Layer 20 of a small transformer language model trained on English Wikipedia (24 layers, counted from 0, width 64).
A neuron's activation on a vector x is GELU(gate . x) times (in . x), where the dot is the dot product.

Input weights of the MLP neurons that the questions are about. A number n stands for (n - 500) times 0.00079.
n21 gate: 567 522 361 354 407 492 590 446 443 449 218 602 436 277 656 525 429 474 625 449 113 542 668 500 465 370 535 511 417 640 211 396 338 597 516 686 575 590 441 318 493 511 527 496 422 485 569 417 477 627 389 362 562 460 466 672 375 508 372 546 346 463 167 377
n43 gate: 472 486 618 446 548 293 603 537 497 493 476 536 337 503 428 445 447 549 760 479 778 536 507 525 720 576 596 335 547 300 347 412 454 330 267 421 443 543 363 554 628 542 398 409 394 457 358 718 571 425 558 333 346 342 468 716 368 464 776 500 580 532 564 422
n49 gate: 482 620 639 552 839 573 682 500 212 398 539 460 362 319 511 836 717 397 393 511 558 648 471 676 317 333 523 393 661 425 444 612 493 551 428 427 373 337 602 397 558 453 522 604 496 544 546 485 485 612 370 522 358 384 573 641 479 403 560 493 507 414 351 446
n58 gate: 483 588 445 393 830 567 605 699 424 661 451 500 780 541 623 544 633 324 140 814 563 543 517 566 754 278 426 426 492 463 577 466 496 567 617 534 513 721 491 327 267 595 517 537 579 343 427 403 735 529 628 598 655 645 533 750 447 466 811 517 633 525 416 504
n75 gate: 531 516 629 393 670 488 660 395 593 379 496 453 422 432 211 462 543 489 433 620 461 401 403 608 311 591 646 500 260 646 636 420 418 543 237 445 660 353 395 902 430 372 464 269 315 524 329 516 265 453 707 428 576 575 543 469 504 655 697 472 508 650 444 593
n80 gate: 566 430 473 500 359 278 465 593 459 137 546 406 407 508 441 215 504 698 433 245 547 492 666 473 468 710 585 557 422 374 308 512 621 453 419 838 481 570 443 469 403 253 396 446 396 602 428 551 566 352 329 679 392 282 659 589 508 420 524 608 520 504 437 307
n116 gate: 411 590 462 585 500 556 524 210 474 450 128 605 631 527 514 567 773 378 412 517 344 732 383 599 682 472 561 517 304 500 354 475 521 597 518 458 521 528 410 602 579 380 568 432 459 426 426 549 667 528 486 553 354 523 590 769 541 567 700 479 525 616 556 521
n126 gate: 568 302 552 423 295 228 379 327 299 299 521 418 260 441 304 541 530 647 605 575 685 574 564 521 429 807 496 492 422 657 284 522 543 530 469 335 796 534 674 483 787 432 522 717 581 369 462 526 461 371 421 728 217 185 513 359 458 491 584 482 707 602 602 436
n173 gate: 521 649 600 493 747 371 632 345 626 382 587 461 607 514 547 524 454 448 366 740 593 406 539 535 313 329 522 563 654 647 394 482 289 358 433 500 607 582 433 500 479 521 635 549 327 540 573 468 543 457 584 467 482 318 287 762 639 667 632 379 624 654 605 670
n179 gate: 430 486 752 507 324 773 238 529 486 570 428 678 556 431 536 391 370 383 296 490 355 568 461 448 354 572 595 430 529 538 500 536 575 348 507 332 758 623 456 750 472 546 391 517 468 306 528 518 535 376 457 381 464 360 518 486 586 464 595 646 420 437 234 409
n195 gate: 488 662 471 370 513 588 650 754 635 612 427 672 571 569 327 476 459 289 361 688 542 589 500 632 487 424 552 344 403 500 449 290 554 413 383 740 496 595 587 605 774 310 538 438 628 513 103 554 471 463 534 810 496 496 766 508 740 568 556 504 380 738 302 392
n205 gate: 402 500 500 571 654 596 400 647 361 367 448 325 387 576 352 692 352 410 345 329 404 684 542 525 394 536 434 486 468 360 475 665 600 429 478 600 337 436 880 568 539 416 613 346 588 317 545 682 461 380 500 580 511 551 415 709 632 594 445 566 598 556 341 394
n231 gate: 659 339 521 586 402 384 363 334 507 681 333 426 483 459 348 453 399 432 401 406 469 390 594 497 504 479 333 411 387 500 572 478 367 378 765 472 626 545 602 419 479 691 446 358 625 468 500 563 384 437 920 639 507 493 469 528 510 543 410 306 608 590 423 719
n234 gate: 423 256 439 524 574 514 372 738 497 338 635 482 557 376 583 452 482 514 568 749 525 547 539 381 471 598 228 570 672 228 464 449 457 504 371 299 564 422 526 582 560 535 438 283 496 460 607 365 625 652 449 511 372 380 560 652 528 562 529 336 606 210 443 500
n241 gate: 331 388 617 533 629 551 298 552 456 403 606 746 454 549 531 388 322 337 524 425 349 666 427 527 480 642 556 519 570 275 428 592 442 330 613 492 407 473 415 461 365 400 440 515 734 492 398 660 667 666 666 647 652 552 473 527 496 552 560 360 365 974 297 488
n244 gate: 757 418 541 458 504 467 433 627 642 408 616 362 474 514 376 518 301 359 812 582 500 734 537 397 267 697 465 387 616 595 344 469 548 530 523 657 641 714 539 474 600 349 561 493 507 372 464 485 522 485 220 648 294 418 485 437 649 341 511 393 458 266 532 607
n245 gate: 493 570 533 556 557 470 415 416 468 427 389 530 364 364 612 465 756 435 515 482 250 511 606 551 587 673 534 435 389 442 285 485 759 449 748 507 294 474 626 426 412 438 341 547 653 302 504 478 537 313 579 372 716 294 489 665 284 391 652 606 341 543 461 335
n247 gate: 449 521 545 458 575 383 541 624 510 393 403 593 654 436 604 569 603 654 413 573 380 601 623 524 578 535 496 260 341 466 549 581 614 449 379 410 586 459 511 361 391 537 521 605 595 465 637 586 245 760 241 318 613 377 466 763 292 412 429 504 419 541 575 561
n255 gate: 737 444 598 443 407 500 650 527 489 679 599 549 436 580 682 453 388 134 587 341 500 485 559 515 377 412 652 566 387 504 316 566 244 362 496 296 594 444 555 614 202 433 392 363 504 515 609 455 466 351 718 489 465 547 594 507 237 703 492 527 523 382 543 612
n21 in: 531 393 718 324 365 425 429 631 258 344 377 611 476 465 372 340 402 589 408 336 369 403 614 574 529 714 664 590 648 442 443 561 353 733 512 508 496 626 389 484 264 618 516 250 508 624 458 540 254 401 286 363 549 515 464 634 485 500 467 565 293 874 474 512
n43 in: 418 503 487 626 297 576 457 431 465 524 361 447 351 565 618 474 404 629 718 379 238 392 461 618 452 335 558 621 517 546 395 507 427 731 431 366 556 404 552 671 629 447 463 474 480 544 565 407 394 269 449 378 449 382 758 460 374 446 579 585 578 471 345 513
n49 in: 467 500 563 647 361 584 169 664 316 335 329 635 308 569 453 621 429 582 445 436 504 364 409 351 737 807 123 607 470 418 573 556 315 750 673 335 433 596 652 707 492 463 316 508 550 394 488 148 454 508 423 385 431 661 663 596 480 444 530 509 586 451 432 542
n58 in: 450 685 272 518 548 527 492 552 419 304 624 488 623 477 828 745 538 459 559 378 408 582 469 591 579 406 428 326 527 356 733 500 272 600 776 523 519 542 540 309 492 668 358 454 595 477 432 635 457 412 759 465 655 782 365 469 534 488 572 441 567 583 742 527
n75 in: 384 704 449 396 538 624 314 624 608 284 365 570 656 528 677 451 409 504 555 426 555 474 511 367 474 359 368 267 669 417 515 534 592 438 481 397 522 562 447 471 656 677 354 489 431 729 315 613 493 616 849 493 586 472 158 529 578 545 579 538 560 601 535 573
n80 in: 350 428 493 510 450 414 583 436 434 354 527 587 710 255 573 337 572 547 486 457 545 224 459 361 333 209 425 663 677 531 539 262 566 442 686 361 476 596 622 493 418 589 472 401 452 458 560 552 369 369 616 433 433 606 572 473 446 686 489 472 323 361 579 486
n116 in: 576 454 530 582 424 576 454 407 487 531 403 623 612 170 503 526 450 387 450 344 606 527 444 529 326 639 717 418 380 360 531 551 413 569 510 661 417 467 662 339 599 549 333 493 526 604 613 400 686 569 591 426 650 503 387 658 574 409 661 613 405 317 393 592
n126 in: 536 561 366 335 475 374 537 471 605 269 563 569 423 389 636 465 270 290 578 379 557 809 500 540 550 657 529 412 295 368 429 487 386 439 517 578 427 666 572 717 464 665 633 592 500 442 551 455 508 387 301 401 638 848 569 383 599 322 588 237 404 344 442 847
n173 in: 489 451 564 525 252 477 522 601 557 337 416 398 381 412 523 763 388 449 709 493 493 515 392 674 434 271 760 574 602 419 485 365 616 493 438 560 451 470 422 647 548 519 811 607 467 610 394 417 609 343 607 680 577 316 395 258 420 401 446 219 561 308 554 545
n179 in: 231 239 649 586 598 515 623 575 355 500 521 394 561 574 584 486 745 518 639 538 663 518 705 360 377 397 530 468 562 532 671 500 660 511 695 445 507 338 508 405 641 676 574 658 568 397 564 536 231 514 378 363 395 374 543 385 281 548 597 493 448 443 503 313
n195 in: 610 331 461 464 520 642 515 536 438 635 287 508 596 620 535 374 492 605 391 367 696 492 546 496 437 363 277 700 419 779 638 488 242 266 603 593 508 427 687 457 408 740 394 515 603 469 792 616 523 473 543 641 674 581 596 370 354 614 405 433 307 337 467 550
n205 in: 613 513 487 567 510 564 490 469 641 406 569 344 557 608 537 377 617 470 446 296 493 544 730 693 583 435 451 397 619 384 648 296 409 557 524 357 607 226 427 391 697 470 400 244 440 551 300 567 608 433 678 521 507 513 507 433 487 394 615 469 634 427 558 396
n231 in: 469 562 652 430 339 519 632 572 537 492 326 691 415 598 500 414 485 527 402 373 523 453 535 588 624 271 444 386 523 748 293 636 196 473 645 394 694 612 472 567 658 500 496 741 285 641 447 484 434 624 694 532 368 672 810 512 390 635 408 480 508 538 755 431
n234 in: 532 374 576 548 683 460 551 653 472 530 539 442 554 556 394 483 640 458 449 510 446 643 421 475 533 776 687 635 565 670 467 266 529 371 362 322 457 622 631 522 496 761 374 589 486 456 598 496 684 424 493 500 470 305 388 730 592 695 526 355 774 454 600 278
n241 in: 591 541 531 400 577 568 738 419 536 440 632 486 412 599 596 487 416 391 734 513 615 514 544 517 535 476 669 604 442 470 587 549 657 608 419 473 314 615 387 699 544 520 681 483 497 682 695 422 381 280 552 441 430 268 602 378 420 535 584 413 789 560 626 473
n244 in: 560 560 411 399 529 369 450 697 270 346 438 379 440 545 375 534 584 545 754 626 337 658 496 647 438 597 460 483 582 573 417 354 401 493 445 739 557 500 544 607 623 346 518 318 451 525 290 301 731 578 331 601 424 353 496 475 683 601 361 555 373 392 544 479
n245 in: 559 22 372 602 504 416 632 224 321 409 570 592 743 446 593 535 238 368 476 423 484 488 607 504 295 463 595 520 588 496 418 673 572 472 852 516 735 437 492 456 524 306 426 453 646 544 356 592 584 703 545 476 471 462 679 564 484 488 508 598 332 657 466 615
n247 in: 496 407 518 456 310 439 514 385 449 504 395 507 457 458 613 548 514 486 555 562 593 639 603 383 792 310 556 443 692 613 618 378 320 489 541 602 579 496 257 369 622 411 662 457 539 591 559 586 453 321 463 680 518 659 155 507 258 507 797 426 518 440 500 582
n255 in: 606 647 611 333 389 330 294 675 577 607 292 581 482 600 410 394 372 435 474 514 614 631 401 635 629 481 466 710 448 478 545 807 648 449 699 500 588 577 374 504 661 328 470 405 310 411 396 655 478 441 643 305 314 401 419 570 417 312 492 307 538 518 525 610

Each question shows a token from some text and the vector x that enters the MLP there. A number n stands for (n - 500) times 0.0091.

" c": 297 464 530 353 542 497 685 379 554 503 632 450 518 742 542 448 291 549 499 251 419 587 224 342 642 587 317 735 478 456 587 643 507 387 578 498 618 295 563 467 445 492 492 595 658 691 389 257 440 644 405 393 603 473 429 465 503 574 478 539 499 450 691 242
Which neuron lights up most? n241

" t": 304 324 585 483 551 434 558 487 472 375 458 402 290 754 537 508 306 438 531 529 393 552 309 373 665 494 527 851 543 557 678 563 473 330 575 578 535 493 478 337 527 533 591 576 643 565 322 229 391 632 428 471 482 521 386 424 548 521 296 650 518 370 743 369
Which neuron lights up most? n116

"e": 450 477 614 520 450 479 729 442 587 487 711 542 683 461 473 500 263 554 511 407 501 638 256 385 557 540 379 689 533 398 635 446 521 461 514 505 500 264 517 444 621 573 724 598 976 469 349 488 549 507 405 516 458 520 456 380 626 435 583 588 642 478 619 360
The two highest activations, in order: n241, n231

"n": 380 417 330 393 474 388 572 377 579 608 635 610 510 220 368 510 397 378 526 513 378 485 377 348 846 559 552 601 486 451 410 506 500 447 557 590 249 486 527 564 604 604 519 484 317 576 470 462 586 544 564 620 430 450 389 283 485 423 321 727 729 498 633 379
Which neuron fires most, and how strongly? n179, at about 0.18

" R": 447 415 344 545 595 492 646 481 559 471 375 185 381 592 491 511 408 389 380 225 512 669 370 411 621 395 336 746 570 564 587 421 738 418 607 583 490 496 343 355 563 435 562 585 407 635 326 476 472 435 462 395 514 572 496 453 626 603 419 712 371 429 679 437
Which neuron fires most, and how strongly? n205, at about 0.31

"ol": 444 475 550 671 439 465 694 462 514 393 643 481 613 650 352 507 356 438 351 476 331 603 420 213 468 174 560 582 390 390 677 548 496 495 722 692 562 243 654 500 584 527 456 596 567 581 353 480 681 507 549 346 621 351 483 450 438 550 605 676 725 443 572 373
Which three neurons fire most, strongest first? n205, n58, n21

"t": 480 424 521 663 551 571 574 645 628 354 669 692 440 614 330 620 435 430 448 325 369 419 541 401 613 401 463 623 467 475 794 631 596 630 359 529 561 314 467 570 841 603 351 585 451 600 417 365 591 694 487 373 524 504 482 450 498 576 542 606 386 439 739 325
Which three neurons fire most, strongest first? n75, n126, n21

" st": 329 353 593 411 535 523 565 439 576 561 600 426 301 645 596 494 189 594 531 337 389 450 481 235 581 425 577 867 573 569 673 359 454 369 478 743 569 394 374 372 483 467 459 652 627 649 289 385 459 586 431 473 500 445 522 575 513 393 430 547 477 290 581 359
Which neuron fires most, and how strongly? n126, at about 0.13

" the": 437 447 433 552 601 319 462 318 655 403 321 542 533 678 415 504 464 612 445 224 631 542 385 467 734 420 608 775 440 670 515 353 430 330 653 592 353 467 627 704 462 497 530 509 399 646 302 432 569 605 423 439 510 357 546 464 465 377 321 510 418 350 695 488
Which neuron lights up most? n80

" that": 540 539 425 434 659 365 512 335 584 398 433 753 576 581 384 547 406 538 540 456 467 638 289 493 747 547 439 777 619 442 472 642 340 521 550 410 385 392 584 613 566 492 492 637 459 442 447 345 562 646 289 459 478 480 416 534 396 248 396 695 539 446 675 247
Which neuron lights up most? n49

"th": 610 370 425 503 635 350 433 528 551 442 493 555 398 508 361 414 340 362 445 268 396 733 472 448 515 528 685 845 687 592 549 430 221 376 375 491 333 354 505 589 508 674 606 555 283 549 380 394 414 645 491 502 521 504 281 407 411 395 346 566 449 476 645 530
Which three neurons fire most, strongest first? n173, n21, n255

"l": 288 503 628 579 468 509 689 510 511 437 499 638 353 583 351 577 301 630 442 224 422 568 451 346 556 155 358 662 470 553 626 416 554 604 451 631 432 576 515 543 529 527 382 585 314 752 500 607 602 538 422 358 419 755 430 622 451 490 283 651 498 409 442 289
The two highest activations, in order: n80, n21

"re": 554 476 696 633 576 434 539 622 603 652 703 745 485 621 375 546 260 656 501 408 478 554 151 421 610 609 481 675 535 490 577 625 497 570 556 647 466 357 486 477 658 566 427 626 375 427 309 550 531 485 410 331 547 484 491 352 640 581 592 664 720 409 639 390
Which neuron lights up most? n247

" w": 222 581 556 376 599 502 565 352 631 448 518 447 270 585 502 296 239 627 301 505 444 258 351 261 616 376 432 605 569 526 728 549 412 411 511 515 488 330 411 376 500 430 616 565 613 600 481 495 558 707 383 511 494 390 482 481 443 379 473 558 501 409 775 244
The two highest activations, in order: n126, n116

"p": 428 300 364 582 225 361 555 679 757 643 405 319 605 454 481 264 514 493 388 472 286 672 180 417 663 379 671 615 507 472 478 408 508 567 644 558 594 500 561 515 393 487 625 620 403 565 559 316 539 512 492 412 434 449 527 447 664 339 514 578 452 505 654 338
The two highest activations, in order: n80, n75

"ia": 390 476 405 599 629 410 500 514 376 553 814 351 639 311 393 423 442 692 648 486 320 605 297 337 736 491 619 579 504 512 521 472 662 375 526 337 295 295 453 503 624 573 518 526 305 568 441 362 350 386 379 503 636 496 436 500 548 548 431 637 656 510 620 567
Which neuron fires most, and how strongly? n234, at about 0.35

" and": 449 505 522 467 514 428 602 504 691 399 576 595 325 774 547 588 425 567 569 240 512 550 255 468 745 557 543 703 531 405 567 683 426 474 421 405 310 349 616 672 606 496 551 606 309 526 418 251 650 648 410 427 408 529 381 519 370 468 381 578 505 329 565 438
The two highest activations, in order: n43, n245

"en": 572 542 475 469 578 436 558 346 555 392 601 689 502 645 417 460 507 490 414 140 277 404 457 523 763 460 576 601 579 559 643 525 418 381 520 616 386 368 365 724 544 693 682 541 379 529 376 440 580 525 399 357 494 475 301 486 585 311 490 732 515 397 576 404
Which neuron fires most, and how strongly? n195, at about 0.078

"b": 528 621 616 417 487 337 652 468 559 384 725 612 277 588 390 516 174 561 306 463 315 557 350 395 642 645 326 540 411 466 569 510 534 478 545 524 498 497 498 541 715 581 445 721 350 653 337 490 531 503 484 311 564 460 784 473 452 454 646 672 586 357 633 354
Which neuron lights up most? n126

"st": 312 476 477 518 620 422 510 478 509 474 527 731 472 746 456 414 405 461 537 383 426 721 485 328 770 609 588 732 625 453 548 466 308 461 398 527 440 313 460 581 628 685 499 670 270 594 359 541 504 588 573 411 394 389 393 489 431 412 372 692 611 486 634 460
Which neuron lights up most? n241

" a": 261 519 626 492 611 446 666 292 678 609 403 572 536 715 583 480 317 555 489 190 455 568 439 389 681 445 612 713 398 647 520 600 518 406 548 482 310 331 576 615 546 432 574 570 337 541 392 465 536 509 451 457 620 393 341 564 432 508 338 531 568 208 708 437
Which neuron fires most, and how strongly? n255, at about 0.37

"ad": 447 393 493 525 596 506 674 565 657 493 530 490 408 551 500 345 324 419 349 650 163 540 368 172 581 553 391 643 485 615 543 579 534 512 532 513 512 363 454 593 759 569 488 522 583 625 220 400 530 188 408 500 444 537 404 622 394 255 517 528 555 496 651 335
Which neuron fires most, and how strongly? n234, at about 0.18

" in": 317 301 417 549 605 412 608 394 642 446 392 596 549 521 536 625 403 434 475 457 465 548 287 367 788 381 459 659 545 442 565 792 577 488 697 525 325 343 622 621 555 442 437 710 439 471 296 512 589 519 424 378 474 340 521 502 318 420 309 544 400 309 647 363
Which neuron fires most, and how strongly? n245, at about 1.4

" J": 506 389 361 576 455 555 613 478 600 577 485 294 346 645 466 561 433 447 428 177 645 581 352 415 516 463 342 708 386 679 748 343 641 329 568 499 494 441 524 338 632 495 685 798 518 645 429 350 489 426 550 517 580 582 372 454 488 583 484 756 428 376 502 492
Which neuron lights up most? n21

"m": 446 234 445 551 501 554 538 612 587 588 829 464 303 551 345 306 630 568 498 334 242 431 352 344 679 473 506 552 424 389 468 445 679 562 668 536 426 554 618 534 635 580 667 430 393 623 573 387 616 642 432 418 615 747 494 454 535 438 448 670 557 366 639 500
The two highest activations, in order: n255, n75

"ri": 396 492 505 465 601 551 491 572 594 500 720 533 524 553 455 403 295 639 528 490 384 665 206 162 506 369 522 623 486 460 513 500 444 480 322 487 561 390 574 397 536 559 520 541 654 626 520 542 386 169 322 385 532 527 425 580 506 716 538 882 703 406 629 592
Which neuron lights up most? n234

" th": 409 520 460 471 506 482 563 484 555 308 372 569 473 890 285 508 373 701 394 436 536 550 328 406 629 460 389 581 572 565 557 496 375 315 693 512 551 555 436 506 450 551 493 540 542 632 340 291 576 696 378 168 480 534 395 476 519 440 439 671 504 339 809 483
Which neuron lights up most? n241

"ers": 412 538 374 617 593 276 690 494 568 502 617 625 450 423 413 553 496 555 716 519 268 656 482 337 694 503 558 784 458 563 527 563 550 599 450 563 338 274 443 547 569 606 642 555 261 534 447 394 582 794 419 518 518 581 504 366 497 527 389 662 718 461 606 419
Which neuron lights up most? n195

"in": 340 588 424 652 413 458 563 608 518 554 681 444 720 504 475 249 628 391 474 290 393 462 339 408 728 329 613 557 568 395 545 651 433 448 796 478 385 387 520 440 485 645 547 690 354 555 426 471 561 407 397 547 487 533 539 757 542 241 601 706 548 339 607 441
Which neuron lights up most? n58

"0": 307 621 328 461 523 449 601 494 677 545 559 386 644 328 379 658 657 591 461 434 394 369 479 189 602 366 598 581 170 394 694 432 370 430 423 461 262 546 492 477 506 666 550 428 580 607 603 464 642 399 566 430 430 471 473 290 479 580 399 694 640 544 558 468
Which three neurons fire most, strongest first? n245, n255, n21

"on": 344 362 507 495 616 232 585 547 560 480 669 469 611 439 374 469 328 388 460 566 451 350 413 220 626 464 383 624 456 473 594 445 456 557 623 703 418 456 626 532 603 597 539 540 731 666 485 661 583 394 524 470 465 421 507 509 648 480 426 806 667 367 790 343
Which neuron lights up most? n80

" K": 430 584 470 491 379 500 615 420 605 550 443 206 425 576 460 557 351 423 474 328 457 509 384 253 731 596 518 802 429 558 698 397 682 396 398 464 380 480 537 259 572 408 606 555 459 681 393 374 517 460 540 601 387 594 615 382 408 464 428 582 554 387 662 541
Which neuron lights up most? n21

"c": 502 644 444 552 623 692 529 544 718 513 634 516 499 683 459 252 187 446 493 406 268 576 285 437 566 554 402 821 510 429 498 623 569 468 704 501 531 342 501 414 322 516 609 663 592 536 423 360 592 538 350 393 671 615 514 574 437 432 565 630 655 507 598 333
Which neuron lights up most? n241

"h": 497 384 392 389 611 635 716 330 502 505 516 671 485 548 361 677 297 579 392 349 499 590 391 350 602 366 559 696 258 389 652 617 702 582 593 426 468 399 688 369 620 486 412 388 482 549 550 357 556 492 507 500 501 590 338 381 547 328 630 567 628 412 717 276
Which neuron lights up most? n205

",": 219 508 253 542 460 515 568 520 705 596 507 576 404 382 338 577 463 602 640 271 407 410 401 365 720 422 607 685 502 501 541 481 389 460 434 424 160 489 585 683 544 496 458 651 396 511 412 261 666 600 480 371 388 554 494 440 482 435 528 525 531 405 504 281
Which neuron fires most, and how strongly? n43, at about 0.73

" as": 354 488 372 319 658 394 625 459 585 530 450 569 400 735 440 508 394 527 541 489 516 599 302 378 766 383 385 667 472 410 587 541 520 489 572 573 422 245 577 631 395 579 541 665 434 469 458 347 735 487 252 356 490 378 520 628 542 439 374 642 447 369 539 217
Which neuron lights up most? n234

" at": 397 353 403 386 634 493 391 475 516 590 265 606 429 738 456 637 381 484 509 374 449 578 332 288 771 238 491 630 591 345 664 677 467 487 590 536 394 347 556 571 697 476 420 675 512 472 403 461 575 568 398 401 434 418 584 500 436 553 305 489 471 279 690 316
Which neuron lights up most? n21

"y": 393 558 432 444 381 366 537 530 621 510 618 541 689 315 372 684 423 542 563 516 359 481 463 342 827 643 438 838 505 503 558 437 305 517 490 530 308 347 448 529 555 504 625 454 320 527 474 387 607 635 326 493 474 590 558 332 413 402 454 601 461 467 699 321
Which three neurons fire most, strongest first? n75, n245, n195

".": 378 546 295 581 775 318 518 293 526 405 433 594 466 581 321 549 311 441 469 519 475 548 293 405 646 478 304 718 489 501 504 579 547 517 527 469 219 399 569 437 596 495 532 669 430 460 504 416 485 491 465 495 454 638 546 213 421 420 526 414 487 392 694 162
Which neuron fires most, and how strongly? n21, at about 0.33

" T": 321 339 294 459 397 693 601 456 607 483 521 202 359 588 467 555 418 398 508 448 458 569 434 320 707 489 472 710 496 512 684 565 681 437 530 603 467 459 552 282 561 521 450 477 473 498 340 240 398 568 512 560 485 540 557 250 501 362 371 533 499 459 745 508
The two highest activations, in order: n21, n116